Layer 7 of a small transformer language model trained on English Wikipedia (15 layers, counted from 0, width 128).
A neuron's activation on a vector x is GELU(weights . x + bias), where the dot is the dot product.

Input weights of the MLP neurons that the questions are about. A number n stands for (n - 500) times 0.00062.
n0 (bias -0.194): 517 660 608 435 112 640 529 335 636 513 466 500 309 858 492 464 529 500 579 628 351 605 315 640 513 488 658 276 263 433 542 655 434 463 504 421 300 394 560 641 412 452 470 966 335 487 470 539 458 332 339 454 508 372 491 328 452 353 504 579 575 401 434 646 567 772 714 408 475 808 459 176 480 418 355 343 517 491 478 606 537 635 401 553 621 309 521 655 461 277 751 744 470 409 569 418 670 413 898 713 325 548 376 540 618 704 367 704 352 450 780 306 437 660 470 453 603 527 582 562 344 357 361 549 551 587 332 543
n6 (bias -0.016): 772 565 605 648 500 612 700 533 434 530 324 396 327 381 336 566 566 607 460 762 334 553 447 599 455 391 629 376 465 537 479 573 105 560 538 419 445 246 400 530 590 530 682 653 512 457 475 588 364 420 665 573 182 333 395 634 686 655 533 419 308 847 491 378 396 538 231 844 595 396 513 369 433 604 400 386 422 354 574 448 406 592 492 452 520 475 616 440 687 75 541 843 525 484 538 517 496 257 437 305 442 585 692 509 321 496 315 367 548 577 719 426 578 430 513 613 446 470 697 577 578 413 606 298 344 496 629 697
n20 (bias -0.192): 536 454 473 233 571 270 633 593 265 468 648 723 568 614 333 550 833 170 703 237 731 320 777 513 548 591 340 615 443 662 816 514 367 392 418 559 500 441 851 588 583 723 606 504 478 724 441 612 173 643 730 487 392 424 405 349 482 500 461 609 522 393 463 581 630 365 577 412 372 430 552 528 555 645 615 224 416 522 579 474 428 393 532 296 784 324 478 505 359 282 549 519 536 263 478 365 527 236 613 513 718 559 571 717 404 171 374 336 216 522 509 566 364 550 419 576 518 639 500 267 611 323 309 500 526 277 643 348
n54 (bias -0.131): 525 487 663 172 517 352 552 389 302 361 621 305 538 488 414 601 459 488 657 438 421 541 398 467 741 597 405 278 690 496 777 496 352 488 733 415 622 429 612 453 422 224 529 467 584 585 373 504 344 583 611 263 448 517 622 289 892 412 354 382 439 238 611 425 491 412 396 353 644 422 535 574 410 619 293 365 418 305 431 377 607 397 291 401 342 450 566 702 597 353 471 618 513 540 521 630 578 359 445 616 214 614 624 805 572 345 826 624 773 273 567 529 406 481 492 241 280 470 608 673 470 409 580 476 573 436 573 629
n65 (bias -0.010): 313 564 367 307 364 438 659 311 278 366 567 396 424 520 613 500 305 214 536 396 174 304 565 357 321 504 454 808 593 471 696 431 632 404 437 644 454 543 397 813 394 403 689 521 580 670 496 400 393 804 377 596 520 252 651 404 672 325 545 573 492 442 487 462 146 450 404 439 475 452 584 369 629 647 570 483 594 322 751 361 433 365 458 599 455 492 587 684 399 522 422 605 287 420 346 400 397 500 508 442 546 276 177 487 559 466 287 175 669 403 454 676 423 403 241 492 421 733 442 468 474 344 458 409 370 504 466 421
n70 (bias -0.171): 370 468 545 468 682 641 312 553 487 644 192 411 613 465 324 350 483 535 453 522 567 592 465 531 631 686 500 385 566 531 719 661 358 479 577 655 563 589 447 532 408 391 818 716 225 587 908 545 584 344 597 599 414 376 594 389 437 316 404 522 722 567 537 518 704 833 479 657 301 240 387 551 638 658 318 278 302 335 281 376 505 372 653 620 530 468 535 376 423 370 929 420 809 707 236 320 646 625 356 416 300 645 611 730 682 398 460 438 686 574 231 632 614 467 594 581 415 616 397 409 305 612 541 711 474 728 486 549
n71 (bias -0.151): 583 405 353 472 545 482 522 459 491 606 266 600 283 725 337 363 720 500 575 450 500 460 311 365 549 615 486 437 398 307 518 221 566 725 765 365 625 652 573 764 693 355 256 527 500 617 305 274 423 541 722 496 460 555 357 431 528 564 554 723 361 505 632 381 419 468 689 540 708 276 534 289 620 552 514 519 658 386 223 535 285 714 620 377 670 505 841 594 570 196 364 144 583 668 151 412 898 553 629 414 765 556 505 793 430 457 482 686 400 491 615 505 374 270 385 390 331 904 509 420 429 347 491 496 527 612 481 262
n89 (bias -0.211): 203 539 665 329 191 588 671 463 397 652 378 275 424 380 275 592 749 528 491 570 355 565 352 389 343 413 552 649 760 602 759 471 455 523 610 802 619 455 374 500 514 486 281 393 563 346 166 230 351 311 691 473 246 753 381 466 676 514 509 638 431 679 384 302 290 400 459 615 356 691 126 461 527 226 565 433 491 331 382 653 475 536 472 403 463 628 509 791 452 515 561 629 514 446 358 273 640 546 163 654 462 634 355 563 337 427 457 677 225 651 344 495 615 618 851 718 199 480 750 505 666 628 615 478 754 754 621 613
n149 (bias -0.183): 431 563 496 334 461 748 260 419 513 710 431 569 456 220 549 476 432 458 404 612 234 317 152 474 530 508 474 445 729 470 619 669 279 517 403 280 343 475 401 731 644 430 479 598 512 650 531 500 474 435 560 705 542 517 491 458 382 548 952 673 458 465 438 738 522 744 591 335 470 473 194 609 589 702 406 592 786 457 293 640 542 364 287 259 255 400 590 348 447 518 380 541 465 533 678 600 385 768 766 487 315 662 646 326 500 299 600 470 568 508 748 602 487 637 478 248 517 639 478 625 585 383 294 250 492 579 469 569
n176 (bias -0.179): 302 206 495 412 366 505 500 605 538 544 404 601 622 519 649 653 637 760 319 265 548 538 718 358 198 542 423 386 377 812 618 555 570 222 480 515 529 381 591 351 708 598 600 405 523 589 554 263 414 842 253 681 319 380 476 697 339 606 735 256 505 481 455 524 875 165 759 594 433 560 266 339 378 615 280 437 714 505 625 748 382 376 466 689 772 617 99 748 627 615 753 379 408 300 558 602 357 211 476 471 519 622 601 604 431 545 360 719 214 472 394 476 505 540 447 485 106 565 399 481 750 274 466 459 566 367 604 572
n190 (bias -0.164): 546 653 601 611 693 546 548 567 521 394 395 311 568 591 468 567 314 508 447 500 479 699 425 305 624 655 517 804 598 376 306 278 626 459 359 509 572 444 282 365 496 178 425 475 297 754 359 593 737 479 313 626 419 521 534 470 526 301 549 447 414 710 374 699 286 568 318 467 650 443 357 345 674 295 626 333 463 504 619 532 662 685 402 456 451 500 303 635 663 535 316 460 644 329 327 636 512 414 555 584 433 354 576 522 526 182 711 813 566 570 831 305 632 661 534 572 445 190 538 712 395 430 496 632 434 650 478 770
n224 (bias -0.157): 541 336 520 537 318 456 504 636 613 451 512 699 549 468 572 644 480 448 320 670 597 628 292 384 484 488 496 636 440 675 564 458 222 453 550 359 430 415 593 395 480 305 436 412 473 583 245 504 288 545 636 437 735 690 508 482 442 549 286 559 560 236 454 667 525 500 434 619 396 479 599 743 412 430 552 467 580 379 517 570 487 519 582 685 242 902 673 538 545 593 383 526 696 320 565 659 480 516 652 573 605 351 573 668 483 580 745 347 564 532 831 596 854 390 529 651 622 458 704 539 445 818 463 304 480 169 642 402
n240 (bias -0.216): 704 528 514 473 581 630 335 549 872 820 500 590 395 451 492 504 580 504 295 532 752 393 362 540 278 526 771 554 740 575 216 477 374 478 491 307 395 577 855 719 598 463 469 187 439 593 220 541 500 418 379 670 526 527 459 520 642 555 443 597 416 477 370 559 749 609 578 500 415 834 596 571 534 535 271 605 192 464 307 392 306 319 700 552 721 459 240 472 390 448 406 319 477 181 758 436 406 417 258 482 374 403 532 523 477 547 309 330 377 535 386 393 562 563 382 391 703 223 359 443 660 476 849 196 287 583 570 486
n264 (bias -0.173): 826 405 716 651 644 448 643 634 461 611 482 513 678 642 648 734 556 245 530 255 325 470 301 392 371 840 426 608 616 332 457 409 475 525 424 424 584 371 570 346 578 639 583 470 551 599 438 469 270 416 383 687 580 640 394 657 340 588 620 782 363 570 414 332 632 456 466 423 561 514 360 979 364 605 360 567 487 456 143 324 679 408 403 627 496 500 404 423 701 464 456 491 187 258 729 381 370 453 642 378 268 741 592 582 500 286 725 369 541 449 584 604 496 455 646 544 368 304 416 466 222 514 442 321 565 652 767 368
n364 (bias -0.204): 429 600 721 527 548 352 352 491 391 402 571 443 678 526 591 496 496 734 496 667 434 197 578 422 574 321 469 339 766 452 591 523 182 517 451 540 389 412 316 532 500 168 273 526 390 468 549 398 252 425 683 381 632 382 673 692 344 296 418 466 685 64 491 566 331 171 394 478 609 583 561 352 467 815 509 353 604 715 463 538 330 702 469 491 393 411 474 468 639 701 600 528 726 262 787 558 522 543 807 461 342 545 245 682 662 609 681 618 417 526 602 535 638 377 553 389 702 427 297 419 573 624 527 325 690 455 287 628
n373 (bias -0.192): 348 639 478 465 500 307 417 697 388 290 777 435 443 581 630 609 368 470 425 470 517 602 440 684 598 546 582 496 482 479 564 308 558 796 548 257 535 323 599 406 551 438 650 337 658 722 315 452 359 457 397 395 713 677 500 357 430 361 763 462 606 556 398 813 406 644 483 466 170 685 385 278 496 545 509 900 568 733 500 182 361 537 666 298 758 329 534 361 566 451 646 454 487 496 613 727 337 542 465 328 435 350 478 554 407 558 483 594 572 310 465 619 551 884 487 679 340 271 387 751 540 387 584 270 445 602 522 543
n379 (bias -0.102): 405 390 730 425 618 463 665 362 683 488 332 680 442 564 561 190 544 28 405 357 569 500 363 642 379 603 651 528 674 629 492 635 504 421 825 558 384 659 581 661 403 287 756 488 516 571 687 314 472 447 395 512 464 410 570 533 591 347 476 364 276 410 319 591 406 380 421 508 752 679 700 375 446 328 353 458 358 692 641 496 566 426 244 521 800 579 455 365 567 483 642 509 463 267 529 533 342 508 392 492 525 412 504 602 726 704 401 378 590 508 616 484 544 397 868 496 287 526 595 437 423 466 496 446 653 659 496 582
n436 (bias -0.183): 411 561 730 590 386 597 394 420 441 247 525 140 517 600 508 441 454 638 418 779 382 529 379 487 525 459 500 266 622 687 571 601 471 463 638 586 260 572 622 426 367 539 450 479 753 682 711 607 647 589 425 541 700 576 500 368 702 807 525 521 388 513 247 308 553 483 561 645 483 323 810 540 460 508 508 440 596 631 425 342 486 702 419 447 599 736 563 701 474 487 454 478 304 299 394 829 701 578 295 344 382 453 745 316 617 439 534 395 721 649 491 775 325 251 812 436 585 685 351 459 328 447 466 428 525 279 417 585
n475 (bias -0.172): 538 723 500 704 533 600 601 353 671 602 519 711 602 603 639 303 340 542 481 371 519 420 264 420 547 519 768 349 515 204 571 436 366 274 729 510 447 232 467 678 274 583 623 652 417 112 456 432 505 298 292 579 726 872 326 538 243 481 603 659 397 414 362 866 146 529 606 533 500 585 662 173 468 971 452 276 424 567 375 431 633 523 645 525 332 238 391 698 442 281 334 525 553 514 212 432 505 593 664 557 572 549 261 668 456 351 755 263 415 402 587 646 340 375 210 341 557 505 548 458 535 250 446 636 406 329 549 337

Each question shows a token from some text and the vector x that enters the MLP there. A number n stands for (n - 500) times 0.014.

" in": 535 409 494 519 542 395 338 487 634 597 519 345 469 542 648 456 641 450 637 426 353 528 539 643 570 502 501 628 315 473 397 510 502 378 545 423 530 452 506 546 418 500 343 593 563 644 676 467 562 511 613 415 667 564 552 723 520 372 555 552 393 494 576 363 450 379 356 514 642 482 325 380 382 391 410 437 599 435 444 391 524 332 454 376 330 395 622 521 508 271 727 508 393 557 552 485 403 569 439 584 832 625 468 456 524 477 414 610 574 604 462 477 343 642 572 541 569 564 491 408 559 588 555 591 337 506 549 492
Which neuron fires most, and how strongly? n71, at about 1.1

" of": 499 440 434 435 546 535 376 472 702 609 578 381 541 581 554 485 520 493 747 538 407 417 478 565 533 395 488 659 265 613 418 561 542 442 380 427 649 438 547 654 446 495 336 637 626 597 726 367 474 562 495 421 595 555 499 649 621 369 283 601 357 528 580 371 497 506 556 521 627 473 382 479 418 437 406 556 606 419 525 346 446 396 489 360 340 582 476 521 425 402 621 573 530 332 541 380 538 597 358 649 691 588 586 375 544 470 393 537 513 577 491 289 424 458 328 529 523 561 521 456 584 456 386 598 415 520 580 567
The neuron with the highest activation: n65

" as": 590 360 563 434 486 443 424 521 537 633 560 339 619 586 625 464 509 464 622 474 439 411 576 668 561 441 469 588 418 568 335 474 537 399 416 414 579 557 567 519 258 484 374 546 572 503 677 346 562 541 587 423 679 546 471 633 570 369 311 422 398 323 609 437 482 457 361 420 569 593 486 574 488 400 497 532 400 450 528 427 528 358 520 428 391 534 504 563 493 279 617 639 468 540 430 492 316 592 337 528 605 549 723 513 477 503 374 561 566 700 474 455 360 563 496 514 610 516 529 461 454 518 508 685 343 536 576 546
Which two neurons fire most, strongest first? n54, n379

" ch": 436 417 473 353 633 501 439 571 622 515 543 478 694 379 559 382 479 519 653 447 334 498 676 645 642 358 517 605 366 504 365 411 467 573 454 566 545 488 543 602 375 532 266 489 541 509 842 502 508 437 588 552 468 524 370 852 403 484 330 382 503 517 460 399 434 559 341 518 643 609 462 568 496 472 578 500 527 453 325 460 439 321 506 425 390 504 499 598 491 541 594 575 332 717 562 514 394 461 534 423 424 480 458 378 564 511 479 496 496 450 379 765 461 563 663 522 404 468 432 501 638 661 535 582 484 541 465 363
The three highest activations, in order: n70, n364, n264

"y": 483 415 498 330 508 538 440 488 540 594 570 490 474 426 617 357 438 467 585 548 411 587 505 713 606 349 408 481 368 383 412 481 656 516 399 300 545 420 609 529 281 508 314 571 506 496 760 530 614 451 560 404 480 438 489 693 670 500 448 487 446 476 559 573 386 495 355 558 507 503 277 436 326 250 550 505 725 363 401 549 530 390 524 551 300 552 573 506 359 476 530 592 471 681 560 482 364 572 451 599 637 423 524 545 519 534 496 613 301 598 531 486 510 803 518 602 508 527 498 610 498 578 408 597 514 505 515 550
Which two neurons fire most, strongest first? n0, n89

"ore": 560 234 562 373 665 337 278 580 530 544 629 486 631 471 524 538 540 452 740 596 491 688 406 632 600 338 498 514 312 420 501 477 576 528 426 325 577 397 580 417 368 446 344 470 610 520 650 563 632 455 547 501 545 448 446 555 622 344 433 363 534 445 491 598 447 460 291 482 556 537 415 456 346 355 544 520 504 503 512 280 566 321 495 441 449 449 520 492 443 554 632 549 430 510 375 517 357 503 358 639 832 452 525 484 592 472 470 574 480 551 547 506 386 631 468 625 523 560 597 535 549 507 460 640 427 607 605 521
Which neuron fires most, and how strongly? n373, at about 1.7

" R": 549 186 434 532 525 599 369 491 538 584 627 344 610 576 554 292 625 421 584 505 419 555 494 464 636 191 507 538 268 415 452 589 644 566 472 447 415 561 547 430 442 402 439 499 560 603 636 485 454 573 567 444 594 428 515 861 533 591 357 521 356 454 426 473 574 563 323 593 599 616 332 570 385 504 482 465 550 555 488 380 451 434 446 342 414 585 484 463 411 554 589 589 396 714 601 510 404 555 487 616 535 460 453 440 612 453 508 375 508 688 372 557 371 540 402 411 532 568 524 518 575 584 547 620 248 591 487 572
The neuron with the highest activation: n436

" o": 569 289 365 556 528 479 468 567 596 619 507 490 541 394 646 332 398 564 695 594 447 411 358 611 564 344 446 654 396 433 363 338 642 434 450 492 608 439 548 362 497 539 458 461 655 548 624 438 510 492 575 514 510 606 470 801 515 430 351 410 442 558 509 471 492 307 329 460 603 664 359 497 481 497 552 493 426 550 432 416 488 429 407 423 410 432 502 443 453 566 643 532 359 727 430 589 314 561 549 521 476 458 529 564 504 490 476 658 527 456 280 639 324 719 660 480 536 537 464 406 540 605 656 641 445 533 439 468
Which two neurons fire most, strongest first? n373, n264

"ad": 570 368 481 417 532 402 382 516 609 620 555 578 457 291 518 424 494 341 699 304 551 464 532 537 709 539 486 392 409 233 416 489 444 586 434 433 413 540 496 450 379 479 348 524 504 609 653 580 624 518 722 428 692 407 469 679 450 488 391 658 468 365 496 558 392 396 502 666 623 538 444 519 483 430 550 569 437 486 629 393 434 585 493 395 435 609 423 505 558 595 621 514 420 587 487 503 529 606 357 311 706 542 465 404 503 526 453 485 336 418 518 480 444 555 419 526 526 620 522 505 616 703 517 653 335 529 604 354
Which two neurons fire most, strongest first? n71, n20

"r": 447 505 509 557 526 390 422 521 549 551 435 392 517 439 608 342 745 460 673 326 488 647 448 624 527 381 428 489 361 200 455 429 594 685 257 449 550 387 520 498 496 487 461 606 586 660 665 704 519 601 392 520 467 519 398 697 650 592 347 583 406 576 508 519 558 471 373 559 583 614 554 540 384 439 608 574 608 569 514 557 541 506 390 391 309 536 384 456 363 626 569 410 376 513 461 368 414 597 574 349 641 457 537 479 497 525 591 560 296 428 577 537 425 612 430 442 631 309 527 551 577 524 524 347 438 448 432 493
Which two neurons fire most, strongest first? n264, n190

"b": 604 363 490 572 498 465 555 640 484 662 580 415 552 352 601 344 618 396 563 330 444 593 511 801 850 351 392 396 361 326 350 567 525 584 348 385 559 358 463 516 503 472 486 612 415 491 571 436 451 511 509 417 632 550 439 612 564 526 524 403 442 497 513 580 558 536 380 483 643 591 451 402 649 434 501 542 686 535 438 463 414 477 593 364 435 438 449 560 437 453 576 587 447 626 493 500 386 474 382 492 566 537 525 287 408 478 424 470 449 467 391 603 435 750 411 540 480 478 561 536 621 658 424 482 381 439 535 609
The three highest activations, in order: n373, n6, n149

"em": 552 407 483 342 353 413 378 422 598 556 481 493 485 438 458 344 455 630 681 479 559 672 604 605 633 458 449 563 317 203 448 397 460 641 552 365 630 348 409 528 468 443 376 569 450 578 521 576 665 548 699 545 481 503 487 739 519 260 466 488 497 498 486 546 449 285 482 577 574 442 521 462 557 512 584 516 484 452 541 468 514 438 598 367 384 490 368 581 547 613 468 556 324 451 314 515 522 552 397 566 689 451 561 616 479 536 251 570 419 602 457 535 436 646 497 606 513 509 638 338 554 615 490 609 453 594 572 348
The neuron with the highest activation: n71

"4": 569 282 342 467 518 385 358 530 626 526 564 509 647 434 568 303 547 491 625 393 446 578 598 656 443 365 367 584 292 541 437 466 566 588 466 374 733 414 573 455 283 583 337 454 624 496 599 600 431 501 587 457 713 427 456 674 544 440 336 390 349 640 487 438 495 532 446 515 754 536 425 462 493 524 430 449 514 410 586 513 503 344 346 323 426 562 475 576 518 469 582 630 365 470 476 391 506 604 510 551 577 492 438 328 531 485 485 560 512 567 510 437 514 619 447 627 602 587 521 469 652 318 484 722 533 536 517 549
Which two neurons fire most, strongest first? n20, n176

" off": 598 454 522 488 558 420 385 561 558 639 526 252 540 408 469 547 472 503 651 450 319 499 564 664 490 502 435 593 238 456 405 428 621 453 499 325 604 523 583 654 516 500 255 454 562 551 596 447 492 430 611 429 552 632 468 851 661 461 295 545 426 577 351 507 518 470 495 520 701 488 349 568 446 453 403 537 417 434 509 453 349 526 407 519 285 516 619 527 366 504 604 505 447 541 544 447 351 469 525 602 583 587 566 557 475 590 386 528 550 553 385 386 457 603 547 491 677 508 505 340 582 536 502 676 251 612 492 500
Which neuron fires most, and how strongly? n240, at about 0.74

"ang": 573 507 471 566 673 547 427 461 588 642 557 466 494 285 592 305 514 471 544 421 418 654 494 586 498 358 514 581 384 244 321 542 510 512 410 304 354 541 575 504 542 554 415 638 572 326 798 560 468 584 530 360 688 477 520 677 535 576 360 397 286 507 431 600 482 625 584 458 497 462 566 441 347 448 561 596 508 464 530 473 333 428 415 459 350 595 474 533 544 477 479 587 527 716 610 456 482 578 436 458 654 473 547 427 413 738 406 414 296 581 387 316 476 600 481 627 607 450 531 502 460 540 411 763 518 509 488 453
The neuron with the highest activation: n475

"on": 523 391 461 416 626 484 424 423 689 599 489 430 496 389 484 396 592 418 493 389 536 510 465 648 437 280 495 451 350 203 556 520 550 590 461 323 421 353 462 481 387 443 377 653 633 590 803 647 589 519 624 377 624 375 523 533 673 643 509 481 352 513 439 531 441 495 448 336 669 552 482 581 486 553 451 480 557 516 530 419 561 182 355 505 292 517 496 571 559 592 585 560 451 452 623 448 435 543 404 479 463 542 671 623 499 517 527 678 355 470 475 457 460 639 520 571 478 464 576 568 433 639 500 537 352 581 564 544
Which neuron fires most, and how strongly? n54, at about 1.9

" comm": 594 419 552 445 551 448 393 559 617 586 637 281 585 272 572 351 491 502 612 393 478 719 504 737 686 475 442 554 302 304 435 533 489 541 626 496 406 374 466 459 551 467 352 578 525 674 688 528 429 476 604 428 445 590 514 775 498 456 303 521 403 352 460 477 595 327 382 586 626 666 376 549 437 357 580 433 345 526 406 443 534 491 478 379 441 420 606 444 351 536 507 556 333 510 519 533 352 429 542 605 637 405 580 463 521 483 443 421 632 715 403 549 532 595 573 513 547 575 404 435 530 595 516 464 488 627 561 457
The neuron with the highest activation: n379

"I": 467 306 432 447 681 435 441 489 602 594 604 337 543 411 554 445 429 577 494 600 525 619 510 553 542 373 454 528 323 364 346 425 504 521 527 260 563 452 554 471 399 544 481 599 586 319 705 565 600 545 483 363 595 296 565 629 463 479 412 442 318 399 545 669 556 524 340 396 640 577 426 480 334 324 531 581 627 521 521 402 562 432 478 455 343 600 488 558 400 333 560 616 450 674 649 452 452 577 507 504 656 487 496 371 486 560 387 653 354 663 404 515 500 556 367 694 665 526 529 628 474 553 530 600 459 485 496 471
The neuron with the highest activation: n0

"im": 518 348 512 387 722 465 256 514 582 600 364 470 551 356 482 173 592 518 588 444 459 714 530 524 471 364 309 565 358 271 365 483 602 577 393 393 476 520 528 534 547 429 471 631 565 428 842 512 560 503 379 372 520 336 493 755 448 511 508 341 415 536 512 536 542 467 461 482 594 577 598 506 355 568 544 531 581 451 451 436 499 417 477 412 365 608 385 574 432 506 559 553 528 588 381 519 543 661 482 474 684 420 474 443 419 576 414 425 441 600 486 474 486 572 654 677 624 490 669 422 400 595 523 628 478 480 608 650
Which neuron fires most, and how strongly? n70, at about 1.3

"ational": 482 324 429 306 547 557 210 588 573 602 628 455 600 483 577 542 401 534 593 537 514 617 462 564 646 389 472 412 357 290 490 440 532 576 523 271 574 255 558 393 338 562 428 542 402 511 580 569 530 483 601 408 437 530 453 848 565 458 413 403 385 435 537 630 662 427 387 472 533 583 471 493 449 422 493 615 562 482 464 321 602 533 448 448 320 483 531 525 289 516 624 528 504 476 471 478 486 575 481 681 751 502 584 413 582 672 368 577 533 555 397 448 506 610 434 539 435 656 608 522 560 461 394 580 403 510 484 553
The three highest activations, in order: n373, n0, n54

".\n\n": 568 278 479 466 402 514 279 540 608 524 582 409 572 598 690 465 485 481 634 395 507 486 340 499 682 428 498 660 298 492 509 426 551 462 348 328 572 460 465 619 324 492 371 479 601 509 630 360 372 554 492 453 513 473 544 710 572 423 381 550 431 437 580 543 589 644 373 522 634 425 351 514 295 469 589 606 560 480 464 412 498 372 483 330 329 559 532 534 436 442 593 561 445 368 511 468 498 512 482 513 646 431 594 502 589 552 552 526 548 696 395 427 426 622 386 498 516 645 443 500 581 496 464 736 456 627 647 495
The neuron with the highest activation: n65

"le": 519 416 477 517 516 390 379 599 435 523 501 285 632 465 640 291 649 587 654 359 439 616 403 671 554 292 535 513 424 353 478 491 536 498 381 373 574 226 461 495 368 419 432 510 515 561 584 556 584 521 572 548 506 354 490 705 575 447 389 446 203 455 528 439 514 349 380 451 600 582 589 445 381 472 573 501 523 534 479 372 685 388 469 670 193 535 462 513 557 585 676 463 458 562 571 586 485 467 464 523 673 495 484 364 605 358 532 636 416 506 502 464 485 674 653 630 632 510 574 588 662 579 515 460 341 502 503 493
The neuron with the highest activation: n190

" ": 526 197 411 466 512 506 301 445 669 514 552 493 681 462 638 226 491 580 542 492 393 486 494 576 602 397 445 587 308 556 357 514 532 616 434 485 565 395 562 677 378 477 410 551 596 546 703 504 476 521 604 438 680 489 465 803 602 406 360 344 385 505 503 591 437 524 311 448 577 522 326 462 376 498 535 594 598 437 613 372 439 301 376 458 416 566 513 558 453 533 621 572 350 522 553 488 302 536 530 709 641 450 585 495 549 534 419 399 437 517 513 440 372 631 476 587 562 460 529 400 435 540 646 651 474 552 523 617
Which neuron fires most, and how strongly? n379, at about 1.1

" m": 466 204 534 502 510 436 373 598 593 392 623 311 556 439 610 256 569 629 714 435 447 573 485 634 620 387 469 546 244 448 389 518 458 472 474 499 411 503 428 608 455 439 322 533 521 648 575 509 509 603 636 424 601 557 512 808 386 485 486 451 388 485 546 475 561 323 237 507 669 575 403 541 364 459 596 502 501 341 375 389 441 359 561 370 499 447 585 558 450 522 525 538 336 657 459 519 492 591 508 541 566 385 559 463 477 640 491 477 551 613 421 665 501 632 603 557 498 490 586 480 477 529 648 615 389 619 397 451
Which two neurons fire most, strongest first? n364, n436

" comp": 492 274 563 422 520 520 330 504 531 540 573 405 558 344 706 614 343 518 685 547 475 600 517 730 641 472 484 512 392 365 454 374 489 542 519 412 567 542 395 541 435 535 340 427 472 581 497 417 479 428 537 680 489 516 481 802 547 532 342 401 423 391 553 670 525 371 359 458 631 702 399 634 474 493 618 475 528 401 430 293 505 425 399 386 363 523 590 509 340 498 534 511 395 481 471 522 302 486 546 430 609 403 453 491 455 624 378 515 510 510 429 662 511 626 595 544 579 527 550 483 649 531 539 650 423 568 473 582
Which two neurons fire most, strongest first? n373, n364

"et": 597 372 565 533 574 400 408 392 638 568 525 340 589 345 627 229 466 455 515 572 408 405 627 527 585 467 428 560 378 419 392 491 589 400 510 422 535 348 544 401 432 424 234 446 432 626 723 600 621 523 570 368 603 383 473 801 458 518 457 317 481 441 569 396 457 530 535 436 712 408 454 363 481 506 729 537 694 474 535 480 486 501 516 553 307 529 445 491 371 483 595 678 363 601 577 523 490 504 323 481 497 549 294 664 592 464 480 535 538 517 472 369 552 676 560 565 563 568 462 391 629 616 459 556 448 479 445 573
Which two neurons fire most, strongest first? n364, n190

" e": 513 315 411 462 476 534 429 435 547 577 643 417 474 460 515 230 532 556 689 511 451 482 531 629 564 372 455 636 428 387 403 439 560 475 465 521 510 391 483 455 353 563 422 607 629 544 547 462 504 537 565 611 598 456 510 866 415 577 428 297 534 519 546 436 424 274 266 374 690 538 356 507 355 480 651 387 487 391 493 375 420 382 468 457 339 515 456 548 647 499 695 537 406 562 478 464 424 677 592 650 688 539 366 540 566 516 496 478 540 602 346 517 369 755 633 584 422 534 447 518 470 627 632 525 514 582 438 476
The neuron with the highest activation: n364

" the": 489 378 459 399 549 495 396 498 701 566 551 361 621 507 670 480 412 447 750 531 390 478 472 519 572 234 598 555 391 578 553 607 500 489 460 423 513 355 449 608 228 504 359 585 604 516 687 346 502 465 536 423 640 548 476 808 570 466 347 440 419 413 629 573 474 312 473 494 571 549 426 505 467 405 498 574 633 412 498 368 490 376 518 390 558 530 542 624 393 521 612 480 487 541 500 460 456 615 384 572 518 543 486 389 455 510 595 498 625 812 454 395 354 551 446 565 453 475 487 473 550 453 490 698 395 520 494 452
The neuron with the highest activation: n65

" ass": 519 408 511 496 524 502 444 497 669 598 559 443 501 399 569 464 650 491 733 511 449 468 669 552 460 337 499 609 228 451 501 507 502 444 493 397 572 513 422 605 592 571 410 534 438 560 646 475 524 593 664 483 599 653 425 740 609 379 233 426 489 391 411 537 433 509 496 531 555 445 281 580 313 439 406 554 388 440 449 390 437 389 353 247 388 441 483 507 389 630 626 589 414 389 422 637 359 522 549 624 639 390 479 524 506 588 523 488 558 503 513 488 441 617 750 544 528 487 575 435 659 558 522 673 342 526 490 471
The neuron with the highest activation: n379

"ar": 493 561 437 407 537 408 467 493 506 528 464 377 599 341 556 164 480 372 626 530 333 516 586 511 644 298 533 572 565 419 339 623 545 511 405 437 467 326 426 463 538 270 295 494 639 528 592 419 560 521 491 532 523 558 476 737 559 687 443 366 293 522 540 550 602 341 409 503 594 547 606 555 503 504 585 523 496 620 505 381 751 391 568 457 405 561 485 366 376 510 635 497 367 498 522 570 347 596 508 588 534 581 473 447 665 507 653 537 478 498 236 622 501 539 508 529 648 434 442 435 611 466 559 586 311 572 545 500
The neuron with the highest activation: n364

"9": 669 373 391 346 545 432 410 551 665 455 569 330 513 326 540 304 671 514 654 434 429 564 620 663 656 385 401 518 379 403 563 418 577 576 544 444 658 418 470 438 372 443 270 612 562 508 526 536 461 578 646 481 622 536 506 609 385 525 481 515 384 491 450 497 563 652 345 495 633 523 331 410 424 581 443 416 534 486 506 421 622 335 528 259 541 486 421 582 377 459 607 615 543 514 485 556 463 625 431 643 739 495 490 261 479 554 364 478 386 436 436 413 488 646 676 584 620 504 499 479 578 396 538 570 385 522 524 652
The three highest activations, in order: n20, n373, n89

"ign": 473 470 487 566 633 483 343 437 601 547 574 440 568 276 585 306 630 468 756 570 471 581 404 513 596 508 382 437 424 427 363 520 472 518 585 384 619 350 465 688 525 535 206 513 534 375 528 713 489 426 601 339 533 585 649 678 562 481 356 299 375 463 582 545 571 409 387 477 653 626 476 417 487 440 536 565 588 389 437 474 540 450 588 405 324 527 473 488 455 585 450 559 479 526 353 442 415 606 550 601 542 368 321 380 588 581 575 397 393 560 589 365 406 714 542 431 619 541 583 493 609 602 490 633 442 541 473 486
The three highest activations, in order: n364, n475, n149

"ow": 620 411 523 502 616 499 545 493 464 610 473 515 505 459 617 339 664 571 660 400 409 675 453 618 620 394 522 507 332 409 438 363 788 432 544 399 554 336 548 499 455 375 228 562 506 515 683 562 550 407 584 360 506 527 418 590 562 573 599 563 494 517 403 701 735 476 270 457 595 561 434 509 343 474 477 560 489 577 438 484 578 392 578 368 477 595 458 434 491 557 365 469 432 703 527 447 408 369 374 473 497 507 395 477 450 583 536 403 402 594 284 383 537 558 532 505 536 423 444 478 608 631 361 552 427 525 629 593
Which two neurons fire most, strongest first? n264, n240

"uch": 576 375 480 496 644 382 363 472 548 648 535 385 445 434 602 474 403 482 731 465 490 627 428 503 630 362 418 666 410 333 464 435 518 519 365 459 621 450 564 477 452 399 437 499 666 414 540 573 544 454 619 316 490 651 579 632 512 463 318 257 443 501 530 422 557 398 505 433 703 639 519 516 514 355 454 559 681 480 428 411 675 249 617 385 525 514 520 469 464 495 585 467 516 371 463 582 423 511 437 574 630 404 481 218 515 558 438 483 550 522 626 323 509 565 562 613 514 451 638 434 507 437 427 608 617 537 588 571
Which neuron fires most, and how strongly? n190, at about 1.1